Layer 3 of a small transformer language model trained on English Wikipedia (10 layers, counted from 0, width 128).
A neuron's activation on a vector x is GELU(weights . x), where the dot is the dot product.
The model reads these tokens: "aw" "as" "ak" "i" "'s" " sh" "ip" "y" "ard" " at" " K"

The vector x that enters this layer's MLP at each token. A number n stands for n times 0.033.
0 "aw": 15 25 42 -1 1 -8 -28 50 -76 -4 21 22 22 11 49 3 -14 24 -46 -14 7 18 -13 2 -7 56 -10 -5 -22 40 -8 -12 -11 -41 31 -22 5 36 46 -55 -35 -58 29 -50 7 7 2 -47 -35 20 40 11 14 -2 -24 7 -25 -60 8 -61 -47 -6 2 12 30 -2 54 -21 9 8 25 43 -27 -3 9 -4 -68 -10 10 57 25 -5 23 52 -24 -12 -59 -17 19 48 29 -41 10 17 34 -5 21 -2 -1 21 24 15 64 -36 -36 4 -2 -1 25 5 -12 39 16 -27 -23 -49 39 -52 -28 -24 -11 -61 18 -8 51 1 -7 -5
1 "as": -26 60 6 1 -16 -21 -27 1 -61 -11 -54 -13 40 32 56 29 -22 0 -54 -7 5 50 12 4 1 48 -17 -26 -29 41 -15 -47 -13 -3 29 -14 19 27 34 -26 2 -48 35 -70 9 1 23 4 -25 27 42 -10 8 13 -17 -9 12 -35 28 -41 -6 5 23 -2 11 15 58 22 23 -42 -43 23 -16 -11 -5 17 -44 -51 20 19 46 -3 -6 42 -36 -33 -71 64 -10 39 31 -66 19 46 5 -21 -17 -17 -6 39 25 -31 -21 -38 -30 11 10 1 36 6 -35 68 15 25 -16 -32 -2 -42 -40 14 27 -4 26 -23 6 12 5 24
2 "ak": -31 17 5 -7 0 -10 -18 6 -42 -32 3 -17 6 45 55 6 -13 15 -43 -24 -26 38 -8 3 1 35 -10 -11 -33 1 -12 -27 -34 -18 15 -22 6 37 41 -39 -4 -45 30 -79 14 34 20 -24 -14 32 52 6 9 11 -17 -7 -21 -34 10 -51 5 23 -3 8 22 -28 51 -8 23 -18 -37 38 4 -10 29 26 -38 -33 36 -9 59 -10 -8 38 -36 -20 -53 88 6 58 37 -38 17 46 8 -35 0 -13 -16 36 22 -31 -14 -35 -17 24 -5 14 20 -9 -35 86 8 17 -5 -35 -26 -68 -64 13 27 -6 46 -10 -6 25 7 38
3 "i": -40 49 10 -15 -3 -2 -26 1 -37 -19 -11 -6 18 50 35 52 -16 29 -54 -24 12 40 -2 -3 30 53 -9 -12 -5 44 1 -40 -26 -27 40 -22 -3 19 34 -26 -11 -39 14 -56 -12 29 -2 -24 -27 7 48 -11 17 7 -33 13 13 -57 -4 -45 -2 -2 -12 7 41 2 52 5 36 -4 -36 60 13 -32 16 9 -29 -43 26 4 -3 -18 -2 42 -15 -30 -38 77 -49 53 31 -38 12 42 -12 -49 -13 -9 -13 16 19 -38 -26 -24 6 13 22 -10 45 1 -37 75 17 27 -11 -44 -33 -77 -34 16 27 -17 45 8 19 17 -9 -7
4 "'s": -68 55 8 1 -7 -5 -31 -1 -43 -3 13 -30 -1 30 61 34 -41 27 -43 12 17 17 19 7 21 21 -9 -21 -35 26 -5 -26 -53 -31 16 -11 34 26 20 -61 -5 -36 24 -40 -27 37 -9 -20 -8 39 24 15 -12 14 -45 -1 8 -45 -6 -56 -24 -14 -6 2 52 0 55 5 26 -30 -40 63 10 -20 12 17 -37 -28 10 12 34 -23 -2 64 2 -36 -64 76 -9 55 14 -42 -13 39 -7 -23 -17 -26 -23 32 30 -24 13 -50 -3 24 42 11 12 3 7 47 15 -5 -39 -21 8 -54 -41 22 4 -13 30 4 47 25 25 -8
5 " sh": -32 49 21 12 -37 0 -16 9 -51 -22 3 -29 -4 21 -2 11 -17 45 -42 -22 15 27 20 34 19 22 -4 -29 22 10 5 -4 10 -41 12 4 29 38 20 -57 2 -26 68 -47 -20 46 13 -6 13 17 30 -2 -7 -9 -34 14 6 -65 13 -46 -1 20 -2 -13 43 -13 57 -34 21 -16 -4 55 12 -7 -17 15 -5 -19 10 0 2 -42 -18 65 1 -20 -58 88 -3 61 16 -30 8 48 36 -44 -21 -20 -47 -8 47 -29 20 -59 -38 23 23 16 23 1 -20 46 -12 -21 -29 -31 14 -65 -64 -5 -3 -30 11 16 41 12 5 -17
6 "ip": -19 56 28 -5 -41 -7 -17 -27 -66 -23 -15 -13 -4 2 20 35 -37 16 -54 -20 34 29 0 22 -7 46 -20 -35 -26 17 -5 -8 11 -21 46 5 -1 54 56 -32 -1 3 30 -12 -3 25 28 7 -7 42 58 0 8 -16 -42 36 -1 -60 0 -26 -4 -2 8 17 52 16 29 -3 -15 -31 14 47 -13 -28 -16 19 -32 -5 26 9 6 7 -13 37 6 -17 -53 74 -10 34 29 -29 -6 67 28 -21 -15 -15 -35 11 58 -34 -11 -45 -31 17 16 -20 -10 -3 -38 51 -4 26 -29 -48 -35 -58 -56 14 -3 -28 59 -22 64 -6 -14 -25
7 "y": -27 68 -10 -4 -11 -11 -17 1 -13 -55 -25 -28 13 45 41 29 -24 20 -44 -18 20 32 12 5 19 40 -41 -36 -15 43 -27 -23 6 -31 56 -21 31 9 20 -38 -11 -25 34 -39 14 33 26 4 -17 47 29 16 22 23 -34 23 33 -75 -3 -16 -13 -4 -32 4 22 3 54 -17 10 -51 -2 31 -15 -27 6 -13 -51 -27 2 27 35 12 7 44 -10 -20 -57 58 -24 43 37 -32 -9 55 24 -3 -6 -25 -29 16 33 -47 27 -16 -48 49 1 -16 5 -13 -25 71 -4 -3 -19 -32 -1 -67 -43 15 -9 -22 39 -7 28 43 -5 -27
8 "ard": 1 34 17 -17 -16 0 5 15 -17 -13 -27 -10 37 31 56 27 -25 17 -84 -24 -12 22 14 8 4 52 -12 2 -26 34 -29 -21 -9 -14 25 -33 21 33 24 -51 25 -37 38 -24 -5 15 31 -26 -17 6 33 0 -4 6 -43 28 13 -69 26 -32 -20 17 -31 6 17 -8 47 -15 10 -51 -5 57 13 -34 -7 4 -23 -34 19 12 26 -8 -39 49 17 -18 -51 73 -27 50 27 -30 -31 69 18 -45 -33 1 -27 39 52 -36 10 -36 -9 21 43 10 4 11 -27 57 8 -17 -28 -20 9 -74 -45 9 4 -34 28 -14 42 2 -14 6
9 " at": -59 25 12 -10 -20 -5 -13 -5 -40 -53 13 -14 -17 20 28 37 -39 4 -38 8 -17 21 21 10 8 31 -35 -13 -1 21 -2 -18 -9 -28 44 -9 48 37 12 -63 8 -43 44 -44 19 64 20 -10 -36 29 42 13 10 -2 -5 14 1 -48 35 -27 5 -7 14 -17 36 18 71 7 27 -5 -23 69 1 -26 -26 -6 -36 -21 0 0 37 -18 -29 61 -38 -8 -87 36 1 43 14 -25 0 35 10 -20 -7 -42 -40 25 58 -28 28 -52 -16 30 24 -12 5 18 13 45 -3 -6 -12 -32 22 -80 -50 20 -6 -31 13 12 32 12 1 -14
10 " K": -12 40 33 20 -18 0 -17 21 -73 -19 -15 -35 15 12 20 19 -8 68 -44 11 -20 37 -12 -10 -6 5 -23 -25 5 13 -15 -35 -25 -16 21 -13 19 27 27 -38 -9 -48 21 -28 -7 49 19 5 -23 33 24 -12 -15 -11 -40 9 14 -43 21 -40 -2 41 0 32 21 -2 77 -22 27 2 -16 45 -5 -10 -22 12 -57 -34 18 -14 39 -23 -15 59 -34 -18 -57 68 -1 36 25 -25 9 43 28 -24 -15 -23 -12 36 28 -38 23 -47 -47 23 30 16 10 10 -22 35 5 -2 -30 -49 1 -94 -52 44 19 -5 28 33 42 9 -22 12

Each question shows the input weights of one neuron of the MLP. A number n stands for n times 0.013.

n155: 13 -5 13 -14 4 41 -16 12 -9 -17 -2 5 36 -14 20 -48 -24 -23 -9 -9 21 -20 -7 6 -8 5 -24 1 67 21 -38 14 -1 -46 59 -9 -7 -17 12 -11 23 33 -37 -16 5 26 11 -11 33 19 35 -15 -12 9 -7 14 0 1 -29 0 11 -8 -7 -28 -62 27 -26 -31 -30 -4 -6 1 47 -21 13 -21 -7 -5 -21 -37 -2 23 -10 -20 44 -8 -1 7 1 11 -3 48 -31 3 12 -1 48 -22 -16 6 -3 25 -13 4 9 21 19 14 -38 0 9 1 13 11 -19 5 -6 8 31 -10 16 -28 9 16 2 -6 9 -20
On which token does it fire most, and how strongly? 7 "y", at about 0.8

n498: -17 14 1 5 -20 9 -32 21 -12 15 -8 -3 25 27 5 20 6 -20 -18 -2 5 17 -7 -25 -6 -12 -2 -14 -39 -23 -24 -32 -8 9 8 17 -5 -45 2 18 -18 -19 -9 5 30 15 -15 -1 -8 4 28 -2 1 35 15 14 -29 -11 -19 12 -14 6 -2 13 8 3 -11 -31 11 39 13 3 -31 39 17 -6 -34 2 -18 -6 27 -23 -9 -32 3 5 -14 24 20 35 -6 -10 -1 4 -14 -23 11 19 27 3 0 7 15 32 33 -3 -16 -8 -9 -31 -18 -23 -15 26 23 17 34 16 -4 16 -11 14 7 15 -34 -20 6 3
On which token does it fire most, and how strongly? 2 "ak", at about 2.8

n385: 2 6 -18 31 -6 -23 5 7 14 -7 -10 -18 25 19 22 0 8 -34 2 -2 26 -17 -1 37 -13 -7 38 25 12 2 -3 64 5 30 -13 -2 -20 11 35 36 27 6 -49 1 -15 -7 3 20 3 7 8 16 21 1 -1 6 14 -13 -15 -24 -19 -66 -14 8 -2 7 -14 -27 1 -21 -13 -10 1 -19 -29 -28 -4 -1 25 31 10 -26 2 9 9 5 -11 29 35 27 -5 28 -35 4 -11 31 -12 11 9 -8 -17 -6 14 -3 -2 21 -36 19 -30 -14 4 -12 -46 -37 -6 28 -17 9 -4 19 0 -26 20 -7 12 -32 -9 -15
On which three tokens does it fire most, strongest first? 6 "ip", 7 "y", 8 "ard"

n87: 42 3 -30 -4 -14 9 6 13 11 -18 -24 -1 39 39 -55 -5 -3 -5 25 8 36 23 7 21 26 12 -3 5 40 -11 15 -19 5 1 8 26 -13 -30 9 -28 1 0 13 9 -14 -16 28 -5 41 -4 28 6 -40 8 -45 -35 -47 9 -10 3 -18 14 48 24 38 9 -11 -8 -34 -17 8 3 7 32 -11 -10 -37 20 -18 -39 -14 35 -8 -8 -19 -8 7 -57 -15 3 16 38 -1 -19 -12 -8 5 -16 5 -5 11 -4 36 25 -3 3 -24 -20 32 27 4 39 -9 -5 3 5 -7 -39 5 -10 13 -18 5 -43 -49 13 -22 -1
Which token does this neuron like most? 0 "aw"

n644: 10 7 10 24 -39 -37 4 -10 9 -15 -6 -23 -37 -22 -19 -38 -8 -16 12 28 33 5 12 -11 -24 -1 -12 -13 -8 12 42 -31 20 -3 24 -20 12 -6 28 -1 -11 -6 6 -6 -15 33 7 8 18 14 0 -13 -30 -9 23 6 -29 12 4 -12 -27 5 5 9 21 -40 -4 -2 -22 -5 8 15 10 -19 1 18 17 31 5 17 14 6 15 -3 -28 3 -1 14 -17 -29 11 0 -12 -18 -1 32 7 16 -10 -10 -15 -11 43 35 14 -13 19 -19 -43 13 -11 6 -13 3 17 36 -16 5 16 -1 -33 -20 29 11 23 -7 -19 39
Which token does this neuron like most? 6 "ip"

n172: -24 31 9 12 -17 -2 -12 16 32 51 -4 -20 5 -17 -2 -2 12 25 -4 5 1 -16 13 -13 39 8 32 47 16 18 25 -8 -7 4 9 15 -9 -22 -7 9 -11 -19 51 32 -14 38 -22 -21 9 -1 23 -37 -7 29 2 -6 -28 7 -48 -3 -5 -13 7 -12 -9 0 -33 8 -14 -21 -3 13 2 -18 -5 -52 1 2 -24 -27 -18 -13 51 12 33 8 10 2 21 8 8 -24 -37 2 -24 5 37 5 18 -10 -5 -4 -37 -1 -16 14 -22 -2 -27 18 -9 18 -11 -3 3 -3 -13 -12 4 2 -25 3 -7 21 10 26 -15 27
On which token does it fire most, and how strongly? 4 "'s", at about 0.8

n232: 18 21 25 39 -24 1 32 23 -5 -16 -42 18 -3 1 -2 -26 19 -13 -6 -13 29 6 -13 23 -10 -7 34 -15 -10 -6 -29 -21 27 -11 -22 30 6 -15 -3 -23 28 -10 -23 -26 1 -13 18 22 8 -2 -13 -1 -7 -35 33 8 -6 34 -11 -15 -10 -8 -36 -2 2 6 -2 -25 7 -33 -3 20 10 -13 32 -3 -17 32 7 10 -4 28 -4 12 4 -1 -19 15 -8 -9 -2 -6 20 4 16 8 32 16 51 -2 -7 -14 9 2 18 13 4 -11 -13 -16 16 -61 -2 -7 -34 5 6 -18 -37 -10 4 11 -8 -8 -31 19 15 28
Which token does this neuron like most? 1 "as"

n368: 9 8 -56 6 -6 -13 -61 -15 -9 51 -37 21 9 13 3 13 -3 -10 -21 -11 6 6 8 -25 17 -12 -3 -30 -6 41 -7 -8 13 32 -22 1 13 -9 11 13 -34 -12 15 -28 -1 -8 -1 -8 22 -43 -3 0 -3 -12 -16 30 -34 0 -8 33 4 7 15 -8 11 36 -12 -9 1 -10 17 -32 -8 -8 -25 21 10 60 -30 -6 -9 -16 -31 -5 -20 -5 -10 11 57 17 28 1 55 -22 -13 -8 4 42 7 24 -7 21 36 11 11 -11 38 -16 23 3 20 8 -13 8 5 2 -46 17 -22 14 19 -4 4 -11 -6 -22 -36 14
On which token does it fire most, and how strongly? 1 "as", at about 2.3

n566: 5 -10 -13 -8 8 -14 -25 22 -8 -17 22 -9 -30 -12 -23 -5 -7 -5 -2 -24 16 45 28 -38 -26 -35 21 -3 -9 8 4 10 -4 -1 -7 -5 -26 -34 -6 19 -21 -15 -2 10 5 55 10 -11 23 -39 37 -16 5 -10 -14 20 30 -15 3 11 7 8 42 -12 28 -17 -15 -20 -8 32 -9 11 5 12 6 1 -22 5 -18 -13 3 -22 -15 9 18 4 8 22 -13 -9 -24 -24 30 -2 48 27 -3 10 0 3 -13 10 13 -1 8 7 8 3 13 12 -20 3 9 20 17 -1 -12 35 10 -9 -10 -26 -17 -41 14 -11 16 17
Which token does this neuron like most? 5 " sh"

n240: 4 0 28 -9 32 -20 -21 1 8 8 -23 19 -41 -40 19 0 -14 -36 -5 9 28 24 11 -10 -22 -31 20 -17 0 -8 -21 -7 -46 -31 -12 5 44 5 -21 39 -1 -27 6 10 -3 18 -15 -15 30 16 -22 -21 -62 3 46 -13 -1 28 -12 15 -8 12 0 -12 26 32 35 3 43 -16 14 -35 5 22 19 9 2 5 3 -4 1 21 -26 18 -5 -4 9 -27 7 18 -14 -4 -12 23 -45 12 45 -46 -4 2 -4 26 -2 -9 31 -13 -2 -16 -19 18 -12 -37 16 25 12 11 -18 -13 -25 33 -18 -14 30 15 8 -18 15 4
Which token does this neuron like most? 4 "'s"

n699: -7 -1 -15 -40 -15 9 -34 27 4 10 -29 32 -24 18 -7 8 0 1 36 4 25 8 -2 -12 28 -13 45 42 4 -11 -18 -28 1 -27 -10 -36 -10 21 28 16 -19 7 -2 -19 22 -1 10 5 -7 -5 -25 7 7 29 -1 -19 39 24 -17 5 19 23 -25 14 -9 23 -7 -9 21 23 14 -13 14 16 21 -8 -6 -3 -24 10 38 -4 28 -34 7 -2 8 26 -7 20 -4 -39 -4 -40 -27 -25 -23 20 19 -18 8 4 1 5 -18 10 -9 -12 26 -24 -34 -11 12 -5 11 -42 19 6 -24 -10 6 21 15 -14 -12 -27 -12 -5
On which three tokens does it fire most, strongest first? 3 "i", 2 "ak", 1 "as"

n25: -4 2 -51 -27 5 18 43 40 12 42 24 16 2 -22 30 -2 36 -18 15 -22 19 -1 6 7 -31 6 -12 14 -1 -9 14 0 3 -14 -49 -7 11 -31 -21 6 -16 -18 16 17 36 6 -4 20 -12 23 3 41 28 -1 -10 30 -14 -3 26 20 -10 16 30 54 -5 -29 -35 1 2 -70 -62 -4 -28 28 -20 9 -6 14 -5 4 -19 9 4 15 -40 12 -2 -2 22 -11 8 10 -13 -1 -15 -12 -25 -3 -18 11 -6 -46 6 1 -27 -2 20 -4 16 26 -11 2 4 -3 -20 11 8 13 -3 -10 2 11 -11 -14 -1 5 -26 11
Which token does this neuron like most? 1 "as"

n4: 2 13 -11 3 41 -9 -28 1 -12 -9 14 -3 -40 -21 -34 14 21 -50 4 -4 69 -15 7 46 -4 6 12 32 -7 0 -2 6 2 1 8 6 -26 15 3 -5 7 -14 32 0 2 22 26 38 -20 3 -1 -10 -22 29 -17 15 -28 -45 -29 -8 -18 2 1 28 -14 -54 -7 -8 -12 0 -2 -23 7 -11 9 -4 3 8 19 8 -41 24 26 -29 -12 -18 -18 -38 34 -41 -7 6 11 7 13 18 -33 26 2 -14 21 32 -9 -33 -12 -1 6 -5 12 -1 12 19 -3 15 41 3 3 21 -5 27 -22 5 -18 7 32 -31 9 -11
On which token does it fire most, and how strongly? 6 "ip", at about 1.4

n323: 26 -42 1 -30 -9 4 -34 5 -15 -6 -16 32 16 -9 4 -14 3 26 -18 -29 13 30 -3 11 14 18 23 7 20 -24 -3 8 30 -8 15 28 -30 -3 9 12 19 -36 -6 8 11 7 9 11 -4 -18 -16 -32 -5 -31 6 1 -17 23 -8 28 1 19 -10 -33 46 4 -14 9 -38 21 -23 3 -7 -13 23 1 0 -12 29 -12 17 26 -22 9 -14 19 65 11 -33 23 -40 1 4 5 16 -7 -9 -14 27 17 24 6 -33 -5 19 -21 -20 19 18 -15 20 8 13 -5 -6 43 -16 -29 9 -20 -49 -50 -24 19 27 -11 -32 -14
On which three tokens does it fire most, strongest first? 3 "i", 8 "ard", 6 "ip"

n65: -11 -2 3 -10 -11 6 14 -4 -19 25 -43 -21 -13 -6 -2 -8 45 -6 -6 -27 -14 -46 4 -31 15 -15 6 41 14 11 0 13 4 11 14 -10 -18 -2 -14 3 -24 40 -26 1 32 37 -7 16 -6 4 -27 16 -15 -25 5 39 -1 41 34 -12 -15 18 -4 -40 -15 -19 4 27 -39 -19 -17 7 -43 19 3 -2 16 -6 29 35 -8 30 1 24 15 -21 -2 19 -55 -4 6 -9 -12 20 -7 19 -1 -11 -7 -22 -13 0 55 -32 11 13 -3 27 -1 29 21 9 35 -15 26 18 -19 -12 -5 11 -16 -26 6 -35 -25 -1 24 -15
Which token does this neuron like most? 8 "ard"

n144: 27 6 -4 -23 -5 15 -16 -39 34 -15 -46 -22 22 -5 29 -14 1 17 7 10 52 -14 -43 5 10 -36 15 -5 4 -4 -19 21 4 4 14 2 -7 3 17 -26 6 2 11 -9 -11 60 -33 -38 -11 12 3 13 0 -22 10 7 1 23 -8 9 -7 -4 -20 1 1 12 2 19 -3 27 -38 1 31 31 34 -13 -7 -13 -30 7 -7 -20 -6 25 -3 -19 -6 -18 -21 -22 -37 7 29 -12 3 -32 11 7 -10 67 7 0 0 -41 28 11 -34 6 0 19 2 2 0 -5 10 -4 12 26 12 12 -4 -9 31 -17 15 -27 -21 15
Which token does this neuron like most? 4 "'s"

n503: 9 -3 12 -12 28 -1 -17 71 18 30 22 7 -23 -1 -7 -19 -43 19 -14 -3 -1 -4 -24 33 17 -41 4 2 1 -31 -22 -26 -5 9 -10 -12 -15 52 -1 -16 19 -34 -16 -23 -35 11 10 28 21 1 -40 -5 -9 1 -13 9 -51 41 16 -8 -18 -3 -5 18 -11 9 -36 12 2 13 20 -28 18 33 14 -26 -4 13 42 -14 22 7 23 5 3 8 18 34 -47 -23 -23 9 21 -10 -21 -15 -38 -15 6 46 29 9 42 7 30 5 -16 21 16 12 -32 24 -33 -9 24 13 -6 -32 -11 -41 7 4 -17 -3 -20 -23 18 -9
On which token does it fire most, and how strongly? 2 "ak", at about 1.5